Layer 3 of a small transformer language model trained on English Wikipedia (9 layers, counted from 0, width 128).
A neuron's activation on a vector x is GELU(weights . x + bias), where the dot is the dot product.

Input weights of the MLP neurons that the questions are about. A number n stands for (n - 500) times 0.00054.
n18 (bias -0.160): 626,439,383,755,514,511,365,400,504,618,496,632,481,389,622,617,481,593,496,458,676,631,354,616,634,588,485,474,428,678,370,422,425,549,293,661,496,515,357,493,547,625,606,610,470,586,280,696,521,430,455,394,541,430,214,365,691,430,374,390,294,250,623,456,239,455,427,592,482,634,391,694,394,849,570,493,319,508,547,434,511,515,608,515,533,460,613,567,700,652,447,500,456,743,530,319,559,442,475,553,671,467,504,269,588,532,379,220,489,443,623,254,736,284,532,492,327,595,459,429,701,561,419,526,385,478,485,486
n29 (bias -0.205): 425,650,520,568,417,363,565,420,371,500,451,458,464,668,538,527,667,660,264,543,374,434,556,417,424,266,232,370,383,574,497,500,672,364,761,386,318,616,449,481,751,608,658,444,481,403,345,500,503,737,438,478,471,522,480,364,478,465,586,554,371,550,367,690,562,490,640,526,481,358,565,487,636,662,638,617,363,460,494,637,384,497,526,646,561,547,345,641,497,683,660,456,459,563,455,611,589,456,515,596,512,484,630,500,500,417,510,638,526,507,549,638,451,397,463,288,362,412,490,448,539,596,476,542,480,631,481,585
n31 (bias -0.167): 534,405,659,603,411,461,421,496,339,411,615,448,460,636,523,349,480,642,511,460,436,565,250,382,351,656,449,508,516,356,426,293,595,737,536,666,575,559,416,597,312,434,481,285,743,319,324,429,504,387,551,504,524,379,447,327,623,539,468,469,469,329,586,496,468,457,496,271,519,324,492,849,661,322,395,276,813,464,195,450,703,460,250,496,496,462,374,613,754,465,460,450,431,633,649,710,385,523,441,396,740,373,524,437,516,552,548,815,504,376,492,294,504,653,590,564,446,507,421,507,716,721,500,586,552,515,362,774
n68 (bias -0.157): 540,633,601,601,615,516,466,397,517,471,542,546,462,513,426,487,530,409,406,517,576,541,341,362,397,534,734,470,336,483,492,845,714,571,555,576,588,241,590,607,396,800,263,458,600,324,358,576,719,665,660,406,504,376,470,688,369,600,913,833,166,617,287,598,466,500,438,239,463,546,584,508,280,766,318,389,466,393,668,508,405,504,429,422,363,586,500,442,420,783,441,333,561,463,571,521,606,674,516,701,668,471,429,290,556,476,568,602,579,304,412,609,351,621,592,791,600,285,538,452,270,312,582,521,282,431,504,541
n124 (bias -0.090): 552,524,628,485,425,504,405,393,410,507,613,467,493,633,636,338,582,579,391,574,595,310,437,361,493,570,493,463,460,489,522,298,580,624,511,198,453,471,520,671,458,635,578,603,522,558,428,434,527,500,485,511,551,284,459,460,205,507,581,596,373,644,359,319,361,631,646,437,329,410,373,576,854,573,654,270,555,329,510,699,597,511,460,496,586,518,458,378,346,630,621,461,387,454,590,314,571,378,313,348,690,486,536,304,622,514,559,603,619,389,645,493,360,634,607,556,517,602,314,486,666,615,476,417,270,231,296,577
n142 (bias -0.072): 371,279,448,582,337,262,478,466,491,555,657,487,600,742,538,491,491,794,580,496,410,395,434,445,681,540,944,626,583,564,881,513,665,474,630,708,227,785,436,428,603,373,365,452,681,604,254,360,536,607,522,403,509,235,616,388,288,474,566,415,405,421,388,639,107,630,496,504,665,607,582,616,727,537,312,553,530,527,388,640,517,443,328,623,406,513,390,491,600,461,313,466,521,466,250,596,737,517,387,725,570,301,617,434,478,554,347,487,466,386,764,697,416,466,549,226,245,411,513,443,561,452,536,711,200,458,569,508
n146 (bias -0.063): 540,504,760,408,496,406,251,361,521,655,412,416,642,521,386,526,676,530,532,551,785,633,479,356,576,580,488,625,492,467,368,545,479,721,329,504,621,372,535,512,802,622,524,580,562,479,583,504,484,406,488,419,488,233,517,446,476,278,551,602,355,368,297,500,467,317,642,381,618,553,529,454,144,576,537,492,179,398,544,484,508,377,467,476,405,565,447,508,843,756,333,633,391,432,595,137,727,584,609,288,528,512,729,307,360,204,736,441,500,483,583,633,454,529,322,534,469,807,617,453,530,331,543,356,237,368,542,661
n189 (bias -0.160): 618,551,401,611,546,408,377,472,394,444,627,586,225,496,444,716,437,416,425,521,482,346,437,459,633,313,443,455,447,379,270,269,602,316,590,766,426,516,527,677,516,464,325,405,520,353,411,488,729,440,696,348,529,298,289,524,464,245,355,556,728,260,643,277,451,369,556,333,344,799,430,476,619,508,557,365,672,358,547,380,573,508,261,508,540,584,778,649,442,411,545,369,516,540,309,763,496,445,370,625,527,584,684,570,492,655,628,446,500,537,626,385,654,492,508,642,617,504,410,419,198,475,504,837,679,692,676,299
n194 (bias -0.094): 492,658,487,365,623,277,567,508,404,533,631,390,288,551,483,605,747,448,525,414,451,313,590,565,461,500,462,745,703,562,704,758,618,563,707,525,500,609,250,508,508,463,561,321,408,403,374,356,567,454,454,628,542,521,613,328,463,329,624,723,534,358,454,496,364,306,306,466,273,535,727,546,426,726,629,496,225,534,440,228,387,526,538,578,504,488,230,583,682,533,508,675,120,386,487,602,660,516,512,350,360,463,395,492,650,736,474,713,350,380,546,333,380,157,312,466,290,602,382,556,376,277,311,696,479,593,597,707
n205 (bias -0.119): 561,619,674,376,450,758,368,496,242,607,394,481,406,634,363,648,531,415,526,381,598,453,558,490,481,664,485,621,406,552,589,686,402,647,617,474,368,421,406,703,356,459,544,702,612,721,567,518,612,600,609,518,665,656,585,635,533,541,473,625,605,431,586,364,341,617,276,274,566,606,511,519,548,475,556,461,526,377,676,471,522,431,265,566,645,474,727,608,632,675,228,518,412,544,564,266,537,337,307,163,421,305,334,504,665,571,428,580,507,462,500,235,489,425,322,496,379,307,496,521,412,496,391,541,366,363,353,583
n208 (bias -0.066): 486,415,564,556,520,552,327,233,426,379,585,408,454,640,593,584,326,576,298,608,430,469,378,301,493,425,384,599,786,604,632,587,567,486,528,465,359,440,507,483,500,572,503,347,619,525,360,587,362,451,398,386,504,664,525,370,317,354,625,683,605,612,444,558,621,331,348,583,400,400,563,542,592,544,563,460,366,428,359,528,762,356,367,699,636,630,592,656,450,441,408,466,445,415,332,249,576,575,523,554,684,424,486,433,633,467,586,422,476,518,525,466,457,591,620,180,497,493,313,473,664,780,352,490,313,429,419,507
n214 (bias -0.132): 677,578,419,511,604,475,588,609,328,586,541,700,688,414,518,397,682,628,479,627,493,429,417,570,463,661,452,341,386,427,805,416,250,533,526,566,401,427,418,655,423,601,203,619,438,551,372,476,311,496,743,407,302,569,519,423,651,594,422,630,577,592,273,357,448,474,540,537,554,500,669,427,450,518,740,344,485,489,437,547,769,594,456,593,613,622,475,837,356,347,253,415,343,649,438,511,493,634,538,346,615,489,485,354,721,444,411,474,467,272,434,433,593,332,524,582,446,449,515,510,385,537,466,533,489,585,706,369
n240 (bias -0.123): 306,758,504,364,313,527,523,366,427,641,594,328,629,453,237,573,544,300,447,365,272,504,599,723,544,390,411,336,496,488,623,473,473,679,449,554,512,701,356,694,656,576,568,390,349,465,361,507,515,584,426,451,516,427,424,446,473,608,536,618,380,489,620,455,473,679,584,500,386,539,663,438,322,556,258,548,586,536,426,272,661,611,280,595,677,352,368,554,426,431,886,605,172,725,546,477,401,343,319,571,493,640,527,412,520,710,606,406,481,547,508,440,610,558,647,599,400,493,301,544,370,571,151,531,476,504,547,538
n245 (bias -0.251): 424,483,631,580,578,567,381,471,583,528,206,475,158,415,621,519,645,385,496,529,656,444,315,319,430,489,529,573,507,354,496,382,569,645,515,424,554,561,342,646,524,713,472,474,518,453,428,455,493,400,457,429,518,479,526,453,401,357,349,716,464,455,424,542,485,275,422,518,366,566,829,442,539,576,411,271,489,448,628,539,722,419,399,493,443,542,247,646,580,608,431,514,212,720,558,580,362,573,655,533,603,465,735,565,511,521,372,661,615,607,745,392,474,345,531,515,370,530,496,387,419,463,229,507,334,483,377,367
n250 (bias -0.118): 496,190,546,931,433,598,496,360,492,488,437,555,424,428,377,483,418,487,196,415,541,472,585,249,594,296,283,492,500,558,620,314,508,496,349,370,400,321,601,590,428,803,354,187,454,337,579,345,715,582,504,406,487,397,203,705,541,566,424,512,596,512,467,467,294,265,627,543,541,435,713,483,423,456,574,603,424,517,544,639,603,445,438,675,529,602,508,690,513,628,483,524,374,775,562,471,533,444,375,496,576,496,826,381,453,544,445,335,674,432,375,439,836,512,516,871,519,539,395,524,462,734,300,392,577,633,701,734
n277 (bias -0.196): 608,530,645,612,451,569,356,748,549,562,426,627,507,486,469,569,789,367,497,407,532,537,389,194,675,432,364,535,619,462,704,358,454,468,416,539,447,430,633,486,443,411,500,574,483,709,187,570,513,431,703,627,605,635,381,385,418,521,486,558,643,541,319,654,507,518,575,375,507,321,412,601,534,648,576,517,482,532,363,555,774,578,396,664,400,538,432,604,606,462,507,486,717,530,479,271,425,588,418,475,443,452,546,454,407,457,372,320,587,358,465,530,237,430,520,425,661,578,282,550,418,347,359,451,675,382,560,490
n294 (bias -0.156): 615,423,576,261,680,480,572,292,663,570,604,324,700,305,778,302,562,615,427,557,525,550,553,406,370,601,536,524,528,622,591,346,524,564,616,576,572,468,445,629,713,488,488,431,643,564,330,390,705,453,484,640,619,614,549,373,426,602,573,504,317,458,516,570,468,488,500,528,648,635,348,635,353,829,606,707,24,533,260,391,358,435,456,457,646,403,353,425,416,417,504,662,365,527,524,524,527,791,641,301,405,465,516,451,520,538,427,609,366,431,671,492,447,377,250,516,272,571,492,277,637,508,541,401,326,316,747,527
n320 (bias -0.136): 413,511,577,541,420,483,336,448,430,503,524,397,609,580,509,357,738,560,474,557,685,534,395,436,503,277,701,421,509,457,651,680,383,556,438,491,506,494,511,486,623,331,491,414,552,506,462,400,429,500,635,514,591,572,584,585,328,428,479,454,576,672,573,577,353,726,500,393,420,572,567,488,417,660,512,492,503,545,534,486,549,464,372,563,462,546,560,431,618,468,435,633,497,401,445,547,420,455,588,625,712,426,491,575,706,486,473,592,732,506,567,455,574,497,503,381,581,659,394,519,494,360,484,712,411,373,620,466
n322 (bias -0.100): 595,599,280,560,676,500,512,398,287,663,201,288,368,613,508,578,475,651,234,330,454,366,532,417,274,617,401,580,424,610,398,527,619,393,420,425,349,500,522,745,580,523,569,343,606,429,468,583,641,391,429,450,667,304,349,551,294,484,798,422,666,550,706,546,552,424,395,419,616,377,460,322,334,603,422,474,623,435,371,453,469,557,453,655,422,597,616,508,512,693,636,435,442,423,425,408,473,321,404,617,617,349,429,500,468,308,480,412,842,669,666,297,633,524,636,811,368,381,444,508,769,500,314,539,355,527,794,523
n360 (bias -0.056): 464,578,552,337,507,428,633,289,345,707,563,377,411,327,289,538,748,500,407,557,383,446,428,426,304,380,415,418,689,336,643,727,485,444,515,296,489,522,448,649,571,522,370,418,437,526,467,384,566,653,600,319,870,712,489,363,373,196,523,580,585,368,463,536,265,615,772,723,504,429,481,393,504,361,602,468,507,545,415,601,500,519,386,569,606,818,529,526,608,621,615,604,428,661,596,574,439,571,507,496,585,373,504,409,606,458,500,623,529,549,507,443,665,496,612,553,507,548,511,275,594,632,503,673,545,710,659,403
n383 (bias -0.048): 440,683,530,526,331,435,566,301,456,629,382,419,261,500,288,702,545,511,642,634,619,277,380,560,298,500,445,474,548,424,685,583,449,540,489,544,500,449,469,669,360,439,625,493,657,361,485,503,599,561,438,342,397,402,447,650,489,518,511,381,573,366,496,457,482,507,550,459,349,764,372,321,529,563,594,611,393,549,329,453,594,440,496,479,460,186,311,572,644,627,581,621,386,699,555,467,607,352,640,455,636,561,529,510,575,695,574,444,300,474,595,578,437,704,597,276,345,681,169,549,678,567,469,656,332,479,482,677
n421 (bias -0.096): 636,595,761,567,557,573,422,364,355,406,475,532,400,569,434,666,482,496,479,554,458,637,228,555,374,475,398,439,649,514,577,447,724,560,607,532,564,825,437,650,453,476,379,364,430,447,415,534,546,476,692,632,500,402,493,426,587,588,770,538,309,486,542,161,461,383,552,623,726,302,433,631,610,612,553,591,450,565,419,767,430,594,479,434,749,514,562,731,464,489,471,270,524,445,553,272,386,503,427,428,541,368,539,430,348,348,443,414,468,536,539,459,579,620,587,565,369,361,504,443,345,514,334,507,435,609,603,637
n424 (bias -0.097): 339,396,532,402,487,374,510,675,514,578,357,539,661,465,654,533,511,550,449,773,465,392,585,554,645,659,517,441,144,531,469,455,378,632,483,563,664,483,358,527,679,626,490,472,625,517,465,682,516,644,535,391,587,414,622,441,493,438,631,480,479,339,521,490,679,497,616,426,428,659,413,486,446,560,466,589,545,248,719,589,758,518,351,452,607,605,480,387,609,590,580,540,345,783,351,346,520,450,500,496,464,714,441,441,574,424,444,514,645,412,247,517,631,663,559,315,664,441,566,315,408,433,490,476,713,376,528,534
n425 (bias -0.127): 534,318,571,535,738,755,359,535,500,621,359,168,528,500,497,620,576,572,367,582,579,306,464,273,597,525,465,352,394,545,538,455,591,370,588,581,598,311,461,555,396,655,302,450,514,773,308,530,362,403,458,476,367,573,453,560,476,444,529,410,272,625,581,411,291,486,686,504,579,404,549,612,316,483,632,550,345,543,705,641,399,500,367,349,448,651,555,660,330,549,419,480,452,575,465,539,366,557,592,428,406,407,500,364,396,557,546,631,507,446,409,534,646,395,397,568,552,448,563,660,578,378,586,619,543,453,686,727
n471 (bias -0.065): 500,330,606,536,456,688,533,382,262,546,580,405,624,441,493,699,671,545,549,622,396,567,445,309,459,515,439,445,297,414,575,554,558,529,511,518,612,695,517,702,465,504,338,742,540,489,288,483,405,625,594,422,431,586,619,522,220,443,625,748,388,448,612,465,383,536,613,426,479,490,638,324,732,642,657,531,467,282,586,454,410,625,443,380,668,535,310,521,617,769,638,525,356,657,540,591,362,556,459,423,428,320,638,264,389,414,467,588,539,467,677,566,610,209,469,496,460,544,536,462,493,463,412,417,441,253,471,339

Each question shows a token from some text and the vector x that enters the MLP there. A number n stands for (n - 500) times 0.015.

" C": 437,550,561,467,544,548,478,510,460,437,577,422,483,512,608,420,506,582,654,608,420,638,598,519,444,510,457,448,570,481,425,458,297,382,472,496,389,432,642,339,494,564,594,442,593,583,619,561,176,497,494,570,373,495,511,732,418,473,440,428,499,569,507,449,628,539,534,559,435,308,431,373,497,552,474,535,383,616,475,408,458,523,631,493,410,472,537,457,557,409,607,468,498,403,415,633,497,593,492,591,529,605,504,656,493,474,537,517,523,540,392,591,488,546,477,407,541,588,401,388,496,402,703,399,577,404,352,518
The most active neuron and its activation: n320, at about 0.35

" which": 486,624,517,467,447,467,450,695,402,480,568,547,558,627,609,286,421,541,537,651,189,664,432,533,560,568,568,507,501,470,428,533,561,430,415,469,714,534,521,438,461,414,487,478,485,332,413,570,466,369,459,469,407,438,498,463,586,454,492,429,600,510,495,583,719,540,594,609,503,401,438,551,642,417,577,425,539,542,487,610,556,402,493,483,588,376,537,363,424,409,500,492,496,428,471,608,422,557,438,437,518,488,584,637,442,605,383,485,332,387,501,505,457,569,608,556,469,571,466,473,562,747,484,272,471,526,544,572
Which of these neurons fires most? n31

"ay": 498,420,594,374,597,420,554,567,449,408,442,653,483,534,472,566,516,413,397,569,327,775,540,428,484,496,582,412,420,514,434,569,435,526,486,556,615,522,532,412,404,537,306,437,545,435,487,621,284,504,504,480,394,599,529,546,504,551,597,449,614,585,476,513,551,554,335,498,624,278,526,488,562,378,462,651,524,561,512,551,408,474,592,545,464,446,604,397,440,439,533,501,642,510,417,603,486,595,501,633,545,429,548,634,438,421,387,607,465,478,474,486,434,418,522,526,528,359,524,487,551,491,641,529,452,524,377,549
The two highest activations, in order: n68, n421

"ation": 444,463,582,442,611,503,736,529,468,390,594,424,557,480,570,411,443,477,543,427,193,588,602,491,373,591,567,504,412,550,595,529,512,366,508,388,601,525,475,326,491,444,439,533,526,430,536,546,262,478,407,544,414,640,540,577,580,529,495,540,347,532,532,655,380,513,522,471,532,276,483,485,500,453,584,619,498,597,571,547,432,595,562,423,479,536,606,438,401,527,510,554,613,413,427,525,386,522,464,555,506,513,541,646,563,465,492,490,522,437,498,507,510,427,538,552,605,515,629,435,534,328,562,384,615,469,491,416
The two highest activations, in order: n425, n471

"z": 411,436,503,457,578,493,609,649,494,406,369,527,532,406,575,527,459,371,417,498,390,616,617,466,410,559,484,530,507,455,420,519,403,379,510,497,480,574,571,504,442,445,452,606,630,484,460,581,252,482,543,387,476,681,512,458,518,586,596,454,598,619,493,537,522,532,456,576,594,303,440,439,559,531,378,675,420,637,458,528,370,496,546,421,452,453,553,456,474,581,667,505,642,480,516,477,419,581,510,548,427,640,559,683,452,377,390,506,495,525,546,594,452,411,440,397,629,296,609,399,512,573,514,520,456,525,408,548
Which of these neurons fires most? n29

" |": 651,605,578,327,550,490,508,745,675,497,521,543,552,287,499,696,416,374,541,367,450,508,636,564,469,483,486,594,463,533,545,509,425,706,534,319,486,391,476,533,509,547,602,590,510,358,664,389,427,531,585,355,443,546,603,525,441,580,420,545,579,499,412,413,484,502,379,490,521,359,445,449,467,442,473,659,360,542,538,612,445,359,360,543,551,601,655,396,567,423,457,516,501,544,538,394,535,546,527,491,382,526,444,542,495,557,435,519,409,497,451,462,371,585,652,457,610,545,553,448,441,407,567,367,433,465,379,546
Which three neurons fire most, strongest first? n205, n146, n424

" by": 510,544,490,546,551,513,507,490,379,450,528,557,515,562,464,533,369,488,464,495,175,630,456,539,655,508,465,343,563,610,294,511,464,401,369,425,504,520,520,359,441,503,462,473,497,419,519,422,323,403,392,547,467,465,508,478,593,550,489,452,569,487,619,596,464,529,395,570,530,448,505,405,583,474,662,507,555,637,433,451,463,338,541,490,465,347,492,753,501,676,638,470,349,358,483,565,439,408,575,512,564,638,462,594,495,513,547,528,563,534,400,653,522,457,453,617,406,620,526,512,561,574,590,429,499,609,590,514
Which of these neurons fires most? n250

"3": 363,399,547,545,632,456,612,581,467,513,511,363,632,411,526,426,478,421,510,537,264,617,628,494,492,581,628,514,296,543,464,537,440,431,443,449,552,707,446,460,459,518,514,728,507,507,588,492,283,327,339,595,536,546,572,549,573,593,527,416,575,451,528,538,513,539,364,499,433,489,578,481,504,459,696,581,304,635,510,413,405,544,715,511,665,446,514,557,497,622,389,576,480,488,444,500,456,539,545,384,406,542,570,688,527,453,403,619,456,541,543,511,447,394,436,521,529,543,505,443,446,479,537,468,561,412,418,453
The most active neuron and its activation: n294, at about 1.7

" G": 422,527,424,378,615,572,522,495,515,387,463,446,445,560,594,435,502,456,620,542,397,667,409,488,445,474,473,349,555,393,430,525,369,341,545,461,528,549,665,442,441,443,524,500,597,363,478,608,219,463,432,623,374,519,651,668,463,508,471,461,542,647,516,475,589,615,570,493,435,381,407,466,523,578,655,490,537,569,374,594,499,476,671,485,447,407,520,488,476,479,493,389,552,368,460,553,571,509,527,594,582,640,457,501,431,496,443,523,476,551,524,493,494,586,551,400,534,587,397,472,522,452,686,458,433,394,471,567
Which of these neurons fires most? n320

" S": 435,460,458,512,603,473,471,652,516,346,419,551,497,413,427,377,573,439,560,609,475,486,626,516,468,393,417,567,580,511,463,484,483,469,382,462,558,482,660,527,457,389,605,597,590,284,576,584,206,527,498,516,422,464,535,778,478,612,518,423,632,561,484,425,655,575,544,524,450,375,417,385,514,490,358,514,485,481,544,418,455,471,651,552,400,438,466,436,442,389,500,537,489,441,526,522,532,603,536,551,481,609,522,630,492,398,506,450,361,545,573,507,453,571,485,331,541,506,508,466,476,484,662,538,535,492,394,574
Which of these neurons fires most? n383

",": 400,416,446,390,477,410,620,608,485,523,521,557,480,327,561,494,544,536,449,615,205,600,493,523,563,482,518,582,447,502,508,501,348,374,421,445,590,585,488,443,449,625,533,592,488,516,410,450,200,476,500,729,445,609,486,494,570,605,395,473,507,455,424,564,494,517,414,598,433,343,543,396,550,453,549,547,502,734,482,467,488,480,537,480,516,457,392,570,615,416,563,580,419,579,529,392,548,462,579,586,410,616,512,580,479,537,531,525,380,603,485,529,504,531,563,507,437,584,388,438,436,561,414,613,643,589,534,518
Which of these neurons fires most? n240

"11": 334,428,453,612,586,496,401,617,406,435,472,635,535,347,441,399,542,359,576,471,380,516,722,536,536,483,486,628,310,607,521,579,452,414,432,510,626,490,464,550,340,525,567,799,525,500,558,575,331,458,593,493,559,524,745,603,489,594,407,367,662,512,456,445,429,559,392,518,493,487,448,467,470,385,467,500,419,603,548,439,442,537,573,559,421,612,436,380,412,532,499,568,578,329,521,546,517,625,558,456,407,487,439,545,502,468,568,431,543,549,542,372,481,562,549,601,520,357,455,353,503,669,517,483,586,571,304,556
Which of these neurons fires most? n205

"pen": 408,499,579,548,658,436,674,618,514,407,657,664,518,481,353,470,618,378,568,511,282,558,536,420,633,496,491,386,505,547,524,622,481,406,516,483,520,585,518,422,467,443,463,622,358,496,634,545,322,564,499,552,394,705,630,610,446,480,494,533,503,481,500,472,574,515,334,438,456,311,510,539,458,386,588,492,568,549,585,563,347,544,673,398,516,468,470,389,510,458,476,473,614,400,533,610,440,584,550,457,424,477,431,662,557,431,461,612,464,448,388,516,531,410,428,597,494,376,545,501,625,510,475,474,545,574,351,480
Which of these neurons fires most? n471

" the": 542,681,495,548,392,511,488,489,492,440,501,420,544,484,571,573,392,375,527,590,140,518,428,586,554,557,478,512,579,570,471,550,529,492,488,415,549,270,519,466,607,499,587,633,478,398,635,578,478,439,464,470,494,407,676,703,641,534,603,432,463,532,531,529,586,514,410,503,662,409,522,435,535,390,623,532,431,424,394,475,439,468,518,439,485,516,667,509,484,467,391,451,475,393,541,470,587,503,478,367,539,579,384,599,535,443,450,535,424,479,434,480,447,569,504,474,544,609,447,440,490,585,594,322,564,480,424,455
The most active neuron and its activation: n208, at about 0.46

" ": 436,594,489,424,561,465,476,559,659,437,379,512,569,184,587,388,471,550,545,565,446,440,597,535,450,504,473,596,487,512,477,536,368,439,329,444,603,474,479,456,399,549,539,639,515,553,521,627,105,460,471,551,346,501,445,688,449,635,539,435,427,464,655,508,677,440,429,630,481,389,483,361,447,410,424,482,475,594,514,506,429,510,640,539,467,534,519,482,498,373,406,561,556,393,418,468,515,544,751,576,493,595,462,651,442,546,507,430,441,562,479,494,518,545,529,535,579,496,557,395,498,544,452,501,484,502,465,535
Which of these neurons fires most? n424

"f": 493,461,448,445,572,563,527,459,467,441,479,416,488,565,620,415,493,436,500,622,476,483,754,450,382,459,547,506,499,535,443,506,258,327,436,494,543,349,602,410,450,409,553,435,514,633,597,498,218,615,442,480,429,525,649,608,537,545,607,344,436,490,421,510,570,482,350,503,484,353,521,351,509,383,594,533,574,590,578,480,516,498,629,408,309,471,516,386,518,661,612,563,590,269,470,548,534,478,545,372,522,401,475,555,569,422,716,504,561,557,500,476,554,543,664,555,675,459,580,499,497,513,490,415,490,427,486,542
Which three neurons fire most, strongest first? n322, n425, n320

"man": 475,449,461,580,619,422,521,562,435,534,333,511,438,502,578,523,539,374,623,563,341,549,581,444,599,452,545,511,295,441,414,503,522,433,647,382,495,511,466,548,490,363,315,629,457,506,453,588,289,507,418,610,405,622,517,464,517,622,425,321,628,673,532,514,419,572,365,512,583,347,522,432,594,438,606,563,576,589,531,622,533,518,672,535,547,382,556,490,308,603,426,509,564,421,497,565,518,424,489,361,543,558,453,725,434,480,474,572,545,484,441,436,482,509,578,522,548,430,594,386,519,481,519,448,534,572,528,479
Which of these neurons fires most? n214

" R": 355,450,446,424,619,379,540,496,474,451,497,350,417,483,555,432,554,527,707,599,478,514,620,498,435,450,522,478,549,472,507,538,569,478,417,326,470,499,634,408,447,517,611,569,516,471,592,532,166,469,512,677,381,463,509,715,457,544,372,508,628,492,477,594,570,580,536,524,386,354,410,326,572,548,583,578,625,534,400,480,531,414,645,484,366,334,513,568,480,388,524,440,510,438,413,501,547,506,502,594,478,609,493,648,513,547,558,504,453,566,527,502,522,533,595,518,509,433,519,345,516,501,667,571,498,407,387,469
The most active neuron and its activation: n383, at about 0.73

"|": 491,584,491,502,420,507,486,553,431,407,449,613,557,439,490,356,497,386,624,581,336,588,625,591,546,442,420,518,412,553,455,568,504,452,525,486,546,405,481,550,458,460,766,550,550,457,562,364,504,393,590,317,379,375,531,582,414,549,417,526,591,635,482,459,458,528,445,517,354,358,629,600,526,529,518,452,547,558,429,539,320,563,500,518,419,635,471,404,340,516,616,549,441,554,613,537,516,513,528,456,464,519,423,539,399,543,510,581,375,543,596,551,380,548,589,463,517,423,444,503,461,528,707,556,551,597,382,579
The most active neuron and its activation: n124, at about 0.48

"a": 368,426,453,368,657,544,606,565,495,436,468,436,431,246,572,513,537,369,496,519,416,583,598,472,467,462,577,464,493,605,533,408,463,359,498,519,578,510,542,340,476,507,615,534,564,575,504,603,273,458,436,483,519,665,572,593,493,570,510,349,505,565,450,499,635,452,489,521,491,221,408,539,552,439,396,663,570,595,574,456,476,539,489,458,437,494,613,596,457,464,509,589,561,483,552,408,526,579,516,607,472,593,561,728,579,426,487,425,480,489,497,504,458,425,451,438,585,346,510,366,441,654,491,408,491,495,435,561
Which three neurons fire most, strongest first? n208, n277, n424

"ced": 495,588,566,473,552,507,552,541,335,489,614,441,566,631,434,312,379,518,413,446,236,711,424,424,559,463,592,463,521,522,465,553,577,525,459,413,417,821,511,326,375,608,531,578,477,604,570,464,260,281,421,534,523,625,424,573,537,565,429,596,547,416,631,480,520,642,462,549,484,438,407,499,616,504,618,484,625,572,469,527,457,468,651,377,366,491,640,490,469,531,596,490,443,363,556,517,508,539,494,491,519,529,518,584,443,459,535,615,374,586,468,553,491,385,510,602,496,354,601,443,457,670,485,496,510,503,409,442
Which three neurons fire most, strongest first? n421, n31, n471

" t": 532,425,600,460,538,581,462,559,537,450,350,498,662,596,375,536,360,318,480,577,486,631,471,477,521,482,533,548,580,365,494,459,455,529,364,496,563,518,565,370,317,457,569,564,518,379,757,592,250,443,554,506,369,421,608,681,531,557,510,570,392,488,498,485,579,442,505,476,469,563,562,434,341,379,294,566,463,543,548,636,457,464,618,471,459,490,596,459,393,532,424,461,561,442,494,498,484,492,527,487,538,611,497,573,429,565,430,438,533,674,398,546,317,558,455,525,662,468,705,444,491,685,604,317,489,425,429,567
The two highest activations, in order: n146, n68

"ase": 598,468,683,403,593,501,679,501,560,449,655,383,565,407,530,437,375,451,647,486,289,612,483,538,503,550,501,468,380,500,508,579,374,447,497,441,694,562,500,497,474,414,441,512,457,422,642,540,412,395,495,526,560,599,616,594,482,466,591,440,528,556,472,626,391,562,444,593,510,389,468,460,489,251,558,577,433,490,538,397,546,554,558,525,472,561,560,202,625,459,464,467,662,261,468,604,435,652,375,486,454,543,464,577,503,488,506,389,467,477,442,581,519,416,479,613,568,649,575,476,478,322,637,456,536,573,481,325
Which of these neurons fires most? n360

" from": 471,565,493,428,362,474,554,340,478,467,468,479,480,492,581,430,379,558,459,606,123,601,603,546,596,350,489,492,427,537,531,546,524,404,455,626,589,427,490,441,438,499,636,448,578,365,710,508,420,514,476,541,562,418,495,542,534,412,397,441,592,500,567,682,398,448,444,548,543,438,551,385,634,418,535,515,543,488,481,484,535,449,583,563,519,485,508,442,433,514,720,454,441,382,532,458,496,483,549,514,577,563,506,629,487,492,529,507,331,660,630,625,517,420,597,642,404,463,562,525,415,523,452,465,555,553,392,521
Which three neurons fire most, strongest first? n240, n29, n322

"x": 493,422,412,612,530,522,421,637,458,445,476,595,518,442,549,386,495,378,385,338,398,555,648,452,508,464,546,723,442,571,449,480,510,276,443,514,518,369,517,439,408,404,663,702,633,457,457,534,324,463,575,427,542,535,630,566,456,598,542,380,579,584,532,423,520,516,443,540,537,360,490,459,520,384,366,511,474,755,523,526,415,513,403,376,379,656,438,443,457,476,539,553,561,385,530,480,530,602,461,429,465,670,508,636,495,417,536,488,583,660,637,497,468,643,400,592,612,454,515,372,432,583,511,465,546,603,377,539
The most active neuron and its activation: n322, at about 0.22

" then": 496,456,608,413,566,526,600,533,436,507,499,458,462,503,494,294,368,385,555,575,208,562,533,515,687,523,589,456,421,545,462,565,442,396,505,359,585,591,467,586,485,410,458,493,495,375,516,586,211,300,503,498,394,546,442,501,616,460,534,409,685,393,532,494,642,579,574,568,602,402,465,543,611,512,548,455,508,573,360,459,483,523,531,413,585,441,585,526,427,483,493,389,453,380,400,636,509,402,540,469,563,610,512,600,529,567,406,567,514,569,499,563,523,605,705,604,560,503,539,485,512,553,516,343,523,521,452,464
Which three neurons fire most, strongest first? n31, n421, n214

" However": 313,443,514,523,515,558,546,621,371,514,585,454,469,524,471,328,318,580,706,486,298,654,574,572,509,445,531,542,433,467,468,478,503,619,567,464,606,556,545,485,421,356,608,563,466,485,516,538,405,339,407,672,582,374,541,524,526,487,434,383,603,504,468,503,506,513,502,537,556,475,418,454,781,359,447,361,579,599,531,590,382,368,599,513,500,423,461,503,521,497,570,525,596,451,478,632,441,555,489,374,427,564,528,438,440,437,577,640,331,479,568,533,440,696,585,389,513,529,513,563,497,748,594,414,492,505,218,457
Which of these neurons fires most? n31

"y": 437,363,481,526,626,476,507,499,560,361,397,603,497,281,404,526,474,435,355,520,327,762,407,486,454,567,626,433,424,510,443,619,491,478,468,470,598,478,532,260,382,561,503,494,596,536,456,601,335,514,574,491,454,583,573,666,477,589,573,485,582,558,471,532,436,466,428,541,617,272,541,438,451,405,560,596,472,591,504,473,378,432,629,441,526,502,614,593,543,540,491,515,547,448,544,547,412,620,531,602,507,574,507,589,426,424,331,587,466,596,370,509,444,503,485,466,581,372,580,538,530,454,529,501,454,553,485,588
The two highest activations, in order: n68, n425

" State": 507,543,537,648,471,503,577,646,409,492,470,494,445,480,475,463,612,383,548,693,307,567,755,532,485,462,530,488,505,538,383,521,553,298,493,560,496,538,521,341,546,424,434,678,594,500,441,500,363,359,314,413,451,480,529,586,490,578,346,382,528,586,556,480,519,538,425,537,637,318,459,536,413,378,393,610,571,447,550,486,349,483,630,520,468,568,463,425,521,634,559,520,617,307,522,450,515,479,574,544,581,666,487,572,529,417,489,547,509,519,502,531,397,535,468,433,613,496,611,327,465,424,596,368,529,545,430,480
Which of these neurons fires most? n29